Layer 2 of a small transformer language model trained on English Wikipedia (12 layers, counted from 0, width 96).
A neuron's activation on a vector x is GELU(weights . x + bias), where the dot is the dot product.
The model reads these tokens: " S" "W" "E" " Jer" "k" "er" " L" "ys" "ell" " |\n"

The vector x that enters this layer's MLP at each token. A number n stands for (n - 128) times 0.023.
0 " S": 154, 75, 132, 188, 104, 115, 170, 143, 150, 119, 129, 130, 102, 130, 109, 46, 135, 57, 70, 149, 161, 131, 147, 142, 154, 111, 137, 167, 121, 151, 146, 83, 167, 147, 150, 135, 152, 148, 116, 140, 130, 95, 95, 91, 158, 79, 107, 109, 114, 111, 163, 158, 127, 97, 184, 61, 141, 125, 145, 142, 115, 123, 104, 136, 176, 86, 86, 183, 136, 171, 109, 128, 115, 113, 185, 161, 132, 93, 122, 22, 140, 156, 200, 124, 87, 137, 113, 116, 131, 116, 166, 130, 123, 147, 142, 134
1 "W": 156, 95, 124, 191, 106, 148, 144, 157, 210, 152, 110, 165, 125, 130, 96, 70, 104, 117, 63, 117, 182, 103, 158, 124, 104, 137, 152, 115, 123, 104, 96, 130, 202, 136, 136, 166, 160, 149, 153, 147, 126, 111, 90, 118, 137, 41, 129, 93, 100, 91, 123, 139, 123, 111, 189, 110, 88, 133, 152, 114, 82, 127, 113, 196, 129, 97, 98, 146, 130, 164, 109, 113, 136, 161, 190, 137, 128, 66, 120, 52, 115, 131, 196, 112, 133, 112, 116, 119, 177, 157, 116, 127, 99, 148, 155, 146
2 "E": 130, 134, 150, 209, 131, 108, 152, 130, 191, 177, 156, 163, 127, 124, 115, 87, 123, 81, 65, 122, 174, 129, 116, 181, 90, 139, 143, 127, 154, 114, 114, 144, 174, 117, 75, 153, 173, 156, 134, 111, 163, 86, 121, 110, 150, 86, 116, 61, 92, 131, 118, 124, 68, 118, 220, 124, 146, 132, 133, 145, 110, 132, 104, 196, 129, 106, 132, 165, 97, 124, 101, 94, 71, 169, 171, 157, 93, 78, 121, 47, 177, 126, 140, 98, 109, 150, 114, 115, 169, 130, 124, 146, 81, 112, 139, 140
3 " Jer": 135, 107, 128, 219, 126, 117, 128, 147, 136, 140, 145, 125, 150, 126, 176, 64, 117, 107, 51, 127, 129, 114, 158, 112, 67, 134, 143, 132, 154, 129, 73, 152, 115, 159, 131, 134, 103, 99, 182, 101, 200, 120, 85, 81, 200, 70, 115, 149, 92, 99, 139, 140, 176, 133, 157, 78, 126, 120, 107, 172, 63, 123, 102, 131, 168, 99, 132, 177, 111, 163, 154, 131, 96, 105, 147, 143, 144, 144, 159, 64, 78, 111, 122, 163, 86, 165, 98, 127, 157, 133, 184, 151, 116, 138, 151, 145
4 "k": 175, 110, 105, 196, 100, 84, 110, 141, 148, 148, 123, 114, 116, 146, 170, 88, 135, 85, 118, 131, 139, 118, 156, 133, 79, 110, 119, 131, 165, 94, 127, 125, 204, 153, 140, 165, 103, 126, 67, 118, 143, 139, 97, 141, 137, 70, 136, 116, 168, 131, 99, 131, 158, 89, 205, 84, 107, 147, 132, 138, 41, 146, 103, 138, 112, 118, 145, 166, 115, 173, 168, 109, 135, 107, 198, 127, 94, 102, 112, 64, 72, 179, 174, 55, 110, 100, 105, 148, 159, 192, 149, 161, 107, 138, 118, 204
5 "er": 130, 152, 117, 179, 107, 114, 155, 113, 163, 106, 164, 106, 144, 131, 250, 122, 106, 112, 79, 133, 129, 116, 137, 131, 84, 154, 106, 131, 164, 85, 138, 126, 147, 171, 73, 171, 104, 136, 86, 136, 118, 115, 99, 132, 93, 105, 109, 107, 115, 132, 126, 120, 156, 83, 194, 104, 123, 112, 136, 146, 56, 141, 99, 151, 111, 70, 152, 201, 126, 201, 155, 79, 104, 144, 202, 76, 102, 145, 145, 71, 126, 127, 146, 65, 90, 141, 127, 161, 134, 117, 170, 125, 92, 107, 162, 180
6 " L": 134, 109, 92, 200, 141, 116, 142, 115, 175, 133, 143, 143, 137, 173, 156, 75, 132, 73, 25, 153, 145, 96, 152, 156, 158, 113, 134, 105, 157, 129, 87, 122, 189, 138, 122, 141, 171, 133, 109, 127, 174, 134, 103, 105, 133, 63, 115, 125, 121, 84, 142, 131, 125, 118, 198, 92, 115, 134, 177, 138, 112, 126, 80, 123, 108, 39, 155, 158, 129, 161, 128, 96, 126, 142, 184, 137, 131, 122, 134, 23, 114, 129, 184, 124, 107, 165, 104, 102, 120, 139, 158, 145, 96, 141, 136, 146
7 "ys": 130, 62, 90, 236, 185, 94, 134, 104, 175, 163, 133, 108, 103, 170, 160, 127, 122, 54, 135, 127, 87, 97, 155, 136, 87, 147, 128, 142, 150, 99, 91, 116, 164, 127, 82, 159, 90, 133, 131, 127, 138, 97, 94, 147, 135, 95, 119, 108, 104, 100, 154, 134, 170, 122, 183, 124, 179, 139, 103, 124, 56, 151, 135, 187, 110, 82, 131, 210, 134, 149, 181, 114, 126, 134, 170, 87, 50, 105, 154, 89, 138, 168, 132, 116, 86, 131, 106, 135, 118, 162, 139, 108, 156, 168, 126, 165
8 "ell": 187, 126, 102, 203, 184, 77, 152, 121, 138, 141, 149, 124, 125, 158, 168, 126, 54, 80, 91, 151, 119, 137, 174, 179, 96, 173, 132, 94, 159, 59, 105, 128, 158, 167, 95, 140, 106, 141, 139, 124, 184, 121, 69, 151, 127, 73, 108, 81, 75, 60, 131, 154, 161, 124, 168, 168, 145, 102, 112, 129, 68, 179, 139, 129, 99, 86, 158, 166, 123, 117, 125, 139, 134, 174, 148, 69, 110, 104, 144, 76, 125, 147, 122, 61, 126, 145, 131, 131, 95, 154, 120, 118, 132, 121, 142, 142
9 " |\n": 130, 137, 122, 162, 114, 114, 172, 74, 138, 125, 106, 127, 112, 84, 191, 103, 158, 124, 112, 153, 130, 137, 153, 126, 94, 149, 180, 108, 143, 130, 80, 163, 182, 138, 143, 139, 137, 113, 156, 188, 117, 114, 94, 144, 59, 80, 102, 116, 115, 67, 158, 186, 131, 93, 191, 107, 156, 110, 148, 157, 66, 175, 79, 108, 171, 87, 144, 168, 142, 143, 135, 118, 118, 144, 177, 200, 107, 82, 114, 95, 104, 120, 155, 78, 90, 107, 154, 103, 154, 123, 106, 145, 90, 125, 120, 127

Each question shows the input weights of one neuron of the MLP. A number n stands for (n - 128) times 0.0069.

n374 (bias -0.117): 110, 126, 135, 88, 119, 170, 163, 118, 148, 126, 163, 152, 77, 152, 185, 98, 141, 106, 142, 134, 158, 79, 147, 119, 154, 86, 117, 103, 93, 129, 146, 145, 143, 68, 132, 114, 108, 86, 102, 116, 124, 143, 145, 166, 142, 129, 163, 156, 115, 97, 139, 119, 126, 126, 138, 91, 101, 142, 137, 128, 126, 170, 121, 135, 125, 145, 111, 114, 83, 87, 149, 164, 153, 132, 106, 112, 169, 136, 182, 143, 145, 125, 100, 93, 50, 133, 158, 93, 187, 151, 139, 129, 130, 91, 79, 115
On which token does it fire most, and how strongly? 9 " |\n", at about 0.1

n364 (bias -0.108): 81, 139, 149, 87, 176, 119, 129, 117, 156, 86, 135, 157, 108, 150, 108, 163, 93, 128, 139, 177, 91, 139, 143, 133, 120, 154, 150, 122, 118, 138, 68, 87, 90, 151, 143, 81, 108, 138, 103, 125, 128, 161, 131, 108, 84, 160, 169, 131, 118, 137, 89, 109, 142, 186, 155, 221, 131, 139, 131, 79, 160, 100, 142, 71, 134, 132, 151, 86, 130, 118, 119, 165, 95, 178, 149, 136, 124, 133, 167, 124, 104, 158, 105, 107, 107, 32, 157, 87, 91, 97, 131, 126, 139, 167, 120, 109
On which token does it fire most? 8 "ell"

n182 (bias -0.263): 96, 141, 132, 150, 127, 132, 113, 125, 113, 153, 128, 150, 136, 143, 144, 121, 120, 96, 133, 100, 123, 163, 122, 104, 110, 133, 146, 117, 86, 130, 118, 133, 147, 83, 132, 156, 122, 116, 134, 138, 113, 127, 136, 137, 151, 90, 125, 144, 108, 141, 157, 168, 124, 115, 144, 115, 114, 125, 114, 119, 111, 140, 146, 139, 140, 121, 106, 117, 106, 108, 125, 108, 173, 122, 74, 126, 79, 146, 108, 146, 141, 131, 106, 125, 118, 107, 137, 108, 116, 127, 138, 119, 117, 121, 135, 137
On which token does it fire most? 7 "ys"

n340 (bias -0.210): 119, 126, 83, 110, 105, 147, 135, 141, 117, 99, 84, 135, 125, 103, 111, 142, 98, 152, 142, 136, 90, 123, 104, 89, 173, 116, 168, 76, 93, 158, 146, 135, 126, 163, 112, 106, 175, 133, 133, 126, 156, 116, 143, 147, 161, 127, 119, 185, 124, 112, 110, 69, 154, 122, 169, 138, 142, 126, 139, 118, 130, 115, 126, 192, 146, 103, 57, 113, 99, 135, 116, 124, 112, 120, 141, 78, 165, 119, 138, 98, 137, 143, 121, 143, 189, 126, 144, 119, 151, 125, 87, 133, 124, 169, 134, 117
On which token does it fire most? 1 "W"

n220 (bias -0.185): 125, 142, 141, 111, 103, 139, 68, 124, 149, 112, 122, 139, 80, 152, 159, 99, 157, 145, 137, 129, 184, 175, 103, 159, 113, 144, 124, 89, 161, 133, 182, 160, 86, 88, 161, 137, 58, 133, 138, 109, 118, 139, 125, 175, 108, 127, 98, 111, 139, 106, 145, 193, 90, 193, 158, 128, 137, 130, 123, 116, 132, 84, 139, 75, 111, 143, 113, 95, 134, 78, 154, 108, 157, 117, 120, 138, 175, 58, 156, 129, 138, 112, 182, 134, 115, 88, 121, 109, 113, 129, 131, 135, 120, 168, 137, 132
On which token does it fire most? 9 " |\n"

n187 (bias -0.112): 128, 115, 145, 140, 131, 123, 147, 130, 133, 132, 128, 121, 115, 91, 113, 83, 126, 105, 122, 121, 108, 112, 153, 80, 156, 131, 108, 133, 134, 140, 143, 124, 77, 144, 168, 158, 119, 112, 174, 112, 129, 158, 165, 92, 116, 109, 153, 147, 146, 143, 153, 80, 109, 111, 112, 142, 134, 123, 135, 114, 131, 155, 149, 134, 158, 122, 126, 175, 176, 134, 107, 137, 144, 106, 98, 109, 124, 114, 122, 149, 159, 144, 124, 135, 143, 150, 118, 142, 118, 138, 85, 125, 124, 156, 172, 154
Its two highest activations, in order, are on tokens 0 " S", 3 " Jer"

n212 (bias -0.164): 111, 163, 142, 134, 121, 143, 149, 143, 114, 144, 121, 164, 110, 165, 106, 80, 138, 139, 139, 121, 154, 135, 121, 114, 135, 119, 119, 84, 116, 75, 126, 136, 109, 138, 129, 138, 162, 117, 97, 105, 156, 120, 97, 123, 49, 147, 160, 145, 166, 113, 97, 118, 116, 194, 102, 146, 156, 121, 130, 152, 161, 84, 107, 107, 126, 148, 142, 116, 138, 125, 148, 107, 118, 173, 157, 103, 145, 88, 146, 122, 119, 134, 131, 152, 148, 171, 101, 137, 157, 140, 87, 121, 94, 127, 98, 102
Its three highest activations, in order, are on tokens 2 "E", 6 " L", 1 "W"

n112 (bias -0.063): 103, 91, 153, 135, 155, 173, 136, 113, 147, 154, 155, 154, 139, 77, 146, 128, 143, 151, 89, 104, 83, 122, 86, 147, 111, 161, 113, 107, 69, 148, 107, 75, 132, 171, 99, 115, 128, 78, 137, 117, 121, 146, 155, 155, 168, 144, 135, 123, 121, 137, 114, 141, 71, 103, 110, 141, 129, 134, 119, 81, 130, 113, 129, 142, 143, 81, 89, 143, 110, 116, 122, 152, 122, 125, 119, 172, 139, 97, 145, 139, 102, 133, 162, 154, 183, 134, 143, 109, 141, 173, 79, 103, 181, 137, 128, 125
On which token does it fire most? 1 "W"

n181 (bias -0.162): 142, 166, 138, 73, 112, 103, 165, 111, 101, 48, 175, 104, 79, 140, 175, 161, 126, 143, 117, 141, 169, 76, 116, 110, 169, 85, 114, 211, 151, 122, 132, 135, 148, 43, 160, 125, 158, 108, 98, 120, 112, 128, 116, 113, 166, 97, 107, 69, 183, 147, 115, 140, 124, 153, 155, 82, 103, 155, 104, 111, 129, 137, 119, 144, 120, 167, 160, 116, 144, 141, 100, 70, 146, 180, 109, 113, 109, 198, 116, 162, 155, 98, 98, 121, 123, 135, 179, 162, 193, 123, 140, 159, 145, 111, 162, 114
On which token does it fire most? 5 "er"

n44 (bias -0.199): 139, 122, 111, 133, 113, 147, 104, 171, 103, 90, 108, 145, 102, 98, 130, 119, 133, 119, 144, 153, 140, 142, 99, 89, 134, 144, 161, 133, 113, 157, 76, 131, 132, 103, 158, 122, 154, 111, 154, 115, 138, 134, 120, 138, 132, 112, 95, 105, 102, 166, 112, 76, 141, 135, 130, 146, 93, 91, 160, 189, 111, 156, 128, 166, 135, 155, 115, 130, 103, 167, 59, 77, 114, 96, 124, 86, 152, 137, 58, 143, 126, 145, 78, 138, 136, 147, 134, 149, 92, 98, 124, 114, 179, 165, 129, 135
On which token does it fire most? 3 " Jer"

n295 (bias -0.179): 106, 125, 109, 134, 208, 151, 124, 135, 129, 84, 173, 123, 142, 134, 180, 119, 148, 88, 108, 168, 74, 107, 142, 127, 159, 133, 122, 122, 155, 142, 118, 146, 121, 130, 98, 105, 141, 131, 161, 107, 113, 113, 129, 116, 168, 72, 111, 128, 94, 157, 153, 89, 78, 106, 93, 180, 94, 122, 90, 104, 185, 133, 109, 137, 91, 121, 154, 99, 161, 170, 128, 166, 116, 111, 132, 149, 125, 183, 106, 198, 125, 131, 146, 145, 141, 165, 167, 139, 55, 151, 122, 105, 118, 144, 88, 116
On which token does it fire most? 6 " L"

n332 (bias -0.117): 146, 119, 80, 43, 157, 119, 99, 171, 142, 153, 152, 163, 160, 151, 151, 154, 167, 78, 133, 143, 78, 81, 119, 159, 115, 124, 94, 126, 107, 129, 174, 95, 145, 99, 126, 144, 100, 162, 119, 125, 87, 136, 148, 126, 153, 98, 195, 172, 134, 145, 143, 123, 109, 73, 140, 74, 105, 108, 134, 193, 151, 142, 115, 129, 96, 117, 114, 119, 113, 107, 165, 111, 141, 94, 65, 115, 62, 146, 115, 134, 129, 107, 81, 135, 124, 153, 90, 144, 156, 126, 160, 157, 150, 170, 85, 172
On which token does it fire most? 4 "k"

n330 (bias -0.232): 97, 90, 47, 119, 107, 173, 78, 115, 139, 95, 153, 132, 155, 143, 155, 106, 94, 96, 153, 121, 139, 89, 113, 99, 127, 124, 138, 170, 125, 165, 75, 130, 199, 83, 103, 162, 136, 165, 97, 168, 107, 168, 114, 87, 196, 167, 116, 126, 137, 157, 158, 122, 115, 124, 156, 82, 86, 119, 94, 171, 116, 160, 146, 145, 111, 125, 157, 130, 79, 129, 109, 125, 166, 174, 139, 106, 116, 164, 110, 123, 166, 110, 104, 154, 88, 100, 155, 145, 106, 82, 131, 139, 72, 145, 147, 156
On which token does it fire most, and how strongly? 5 "er", at about 2.1

n129 (bias -0.145): 111, 122, 152, 147, 114, 133, 137, 133, 81, 88, 139, 124, 133, 166, 100, 136, 134, 155, 125, 129, 157, 96, 155, 117, 174, 118, 161, 91, 130, 140, 138, 153, 116, 138, 133, 143, 130, 145, 118, 150, 103, 114, 121, 150, 133, 137, 86, 163, 115, 147, 122, 147, 140, 142, 90, 126, 127, 123, 82, 133, 116, 137, 96, 87, 92, 112, 123, 151, 164, 145, 145, 123, 148, 107, 143, 136, 146, 102, 119, 127, 70, 145, 117, 149, 147, 115, 121, 118, 147, 134, 102, 154, 94, 144, 99, 139
On which token does it fire most? 9 " |\n"

n167 (bias -0.036): 110, 149, 136, 77, 112, 135, 144, 95, 96, 126, 157, 94, 112, 142, 145, 111, 155, 91, 175, 172, 109, 119, 125, 168, 112, 156, 76, 96, 140, 132, 94, 123, 129, 146, 110, 191, 100, 137, 104, 97, 97, 170, 114, 135, 118, 100, 105, 92, 96, 170, 124, 100, 127, 150, 103, 98, 139, 144, 78, 85, 137, 120, 85, 51, 86, 160, 156, 194, 149, 125, 123, 145, 100, 103, 125, 138, 146, 126, 117, 149, 111, 189, 146, 166, 167, 131, 146, 125, 157, 129, 121, 124, 136, 174, 124, 149
Its three highest activations, in order, are on tokens 4 "k", 5 "er", 7 "ys"

n267 (bias -0.124): 110, 132, 141, 146, 91, 108, 105, 149, 105, 117, 135, 157, 129, 112, 146, 134, 85, 108, 116, 140, 152, 143, 110, 100, 133, 122, 150, 141, 106, 67, 107, 173, 145, 155, 175, 133, 121, 97, 161, 106, 118, 144, 120, 129, 134, 127, 64, 104, 129, 140, 121, 117, 140, 125, 106, 120, 149, 162, 123, 115, 138, 132, 127, 121, 151, 127, 113, 142, 138, 111, 147, 114, 135, 123, 131, 142, 146, 78, 145, 127, 130, 116, 128, 145, 154, 146, 160, 146, 161, 140, 83, 130, 83, 104, 114, 115
On which token does it fire most, and how strongly? 9 " |\n", at about 1.1

n19 (bias -0.080): 134, 70, 119, 163, 134, 107, 132, 119, 141, 34, 152, 137, 200, 132, 123, 140, 110, 100, 101, 97, 154, 119, 108, 130, 170, 183, 184, 144, 125, 140, 113, 164, 135, 116, 78, 162, 116, 115, 80, 80, 94, 90, 171, 89, 108, 165, 106, 117, 138, 133, 199, 131, 122, 197, 135, 155, 135, 121, 42, 110, 145, 132, 122, 115, 124, 150, 167, 100, 173, 146, 117, 184, 132, 131, 144, 101, 130, 168, 100, 114, 96, 156, 102, 209, 125, 121, 121, 166, 133, 121, 122, 135, 149, 139, 137, 137
Its two highest activations, in order, are on tokens 7 "ys", 3 " Jer"

n102 (bias -0.080): 88, 130, 152, 137, 116, 132, 135, 154, 115, 104, 144, 159, 171, 94, 76, 114, 124, 89, 115, 89, 197, 112, 67, 129, 82, 156, 116, 132, 59, 173, 154, 115, 147, 137, 126, 150, 195, 111, 154, 62, 164, 93, 126, 127, 34, 136, 114, 135, 132, 145, 161, 147, 134, 124, 161, 111, 91, 170, 98, 131, 161, 112, 151, 118, 120, 144, 165, 129, 151, 128, 106, 121, 151, 128, 136, 96, 87, 110, 144, 111, 141, 84, 145, 153, 115, 129, 142, 153, 159, 175, 112, 153, 128, 149, 136, 143
Its three highest activations, in order, are on tokens 2 "E", 1 "W", 0 " S"

n61 (bias -0.243): 121, 127, 131, 132, 120, 119, 136, 149, 100, 142, 109, 138, 138, 132, 129, 106, 140, 131, 168, 108, 142, 104, 146, 133, 154, 144, 125, 111, 67, 108, 82, 96, 136, 94, 140, 107, 116, 126, 141, 186, 159, 120, 132, 125, 139, 120, 140, 146, 139, 162, 118, 136, 118, 123, 97, 113, 133, 78, 115, 148, 122, 139, 107, 115, 162, 124, 114, 102, 106, 109, 125, 149, 147, 127, 151, 111, 143, 99, 116, 130, 132, 116, 94, 131, 88, 122, 139, 110, 137, 111, 110, 123, 172, 105, 151, 173
On which token does it fire most? 9 " |\n"

n243 (bias -0.124): 119, 98, 147, 111, 152, 171, 132, 120, 121, 184, 133, 92, 121, 208, 181, 160, 178, 97, 114, 156, 76, 116, 145, 128, 163, 122, 110, 130, 156, 154, 66, 136, 69, 118, 133, 152, 134, 114, 96, 210, 109, 144, 153, 145, 145, 124, 134, 155, 144, 121, 132, 138, 73, 190, 117, 114, 75, 143, 96, 140, 150, 115, 147, 89, 130, 105, 161, 118, 71, 131, 126, 150, 173, 159, 159, 124, 111, 103, 114, 130, 117, 135, 86, 139, 151, 98, 135, 162, 130, 131, 155, 128, 84, 101, 131, 92
On which token does it fire most, and how strongly? 6 " L", at about 0.27

n165 (bias -0.099): 137, 97, 165, 111, 147, 115, 124, 110, 136, 111, 135, 113, 148, 136, 112, 142, 110, 155, 89, 103, 180, 147, 86, 89, 117, 112, 102, 169, 140, 134, 94, 143, 116, 171, 170, 140, 137, 163, 113, 94, 91, 93, 145, 132, 86, 67, 119, 131, 94, 136, 134, 166, 100, 152, 115, 132, 176, 124, 83, 120, 114, 111, 148, 141, 130, 148, 119, 120, 211, 111, 91, 140, 132, 107, 79, 106, 174, 92, 103, 138, 95, 131, 188, 185, 164, 122, 120, 132, 78, 152, 185, 129, 200, 154, 167, 152
On which token does it fire most? 0 " S"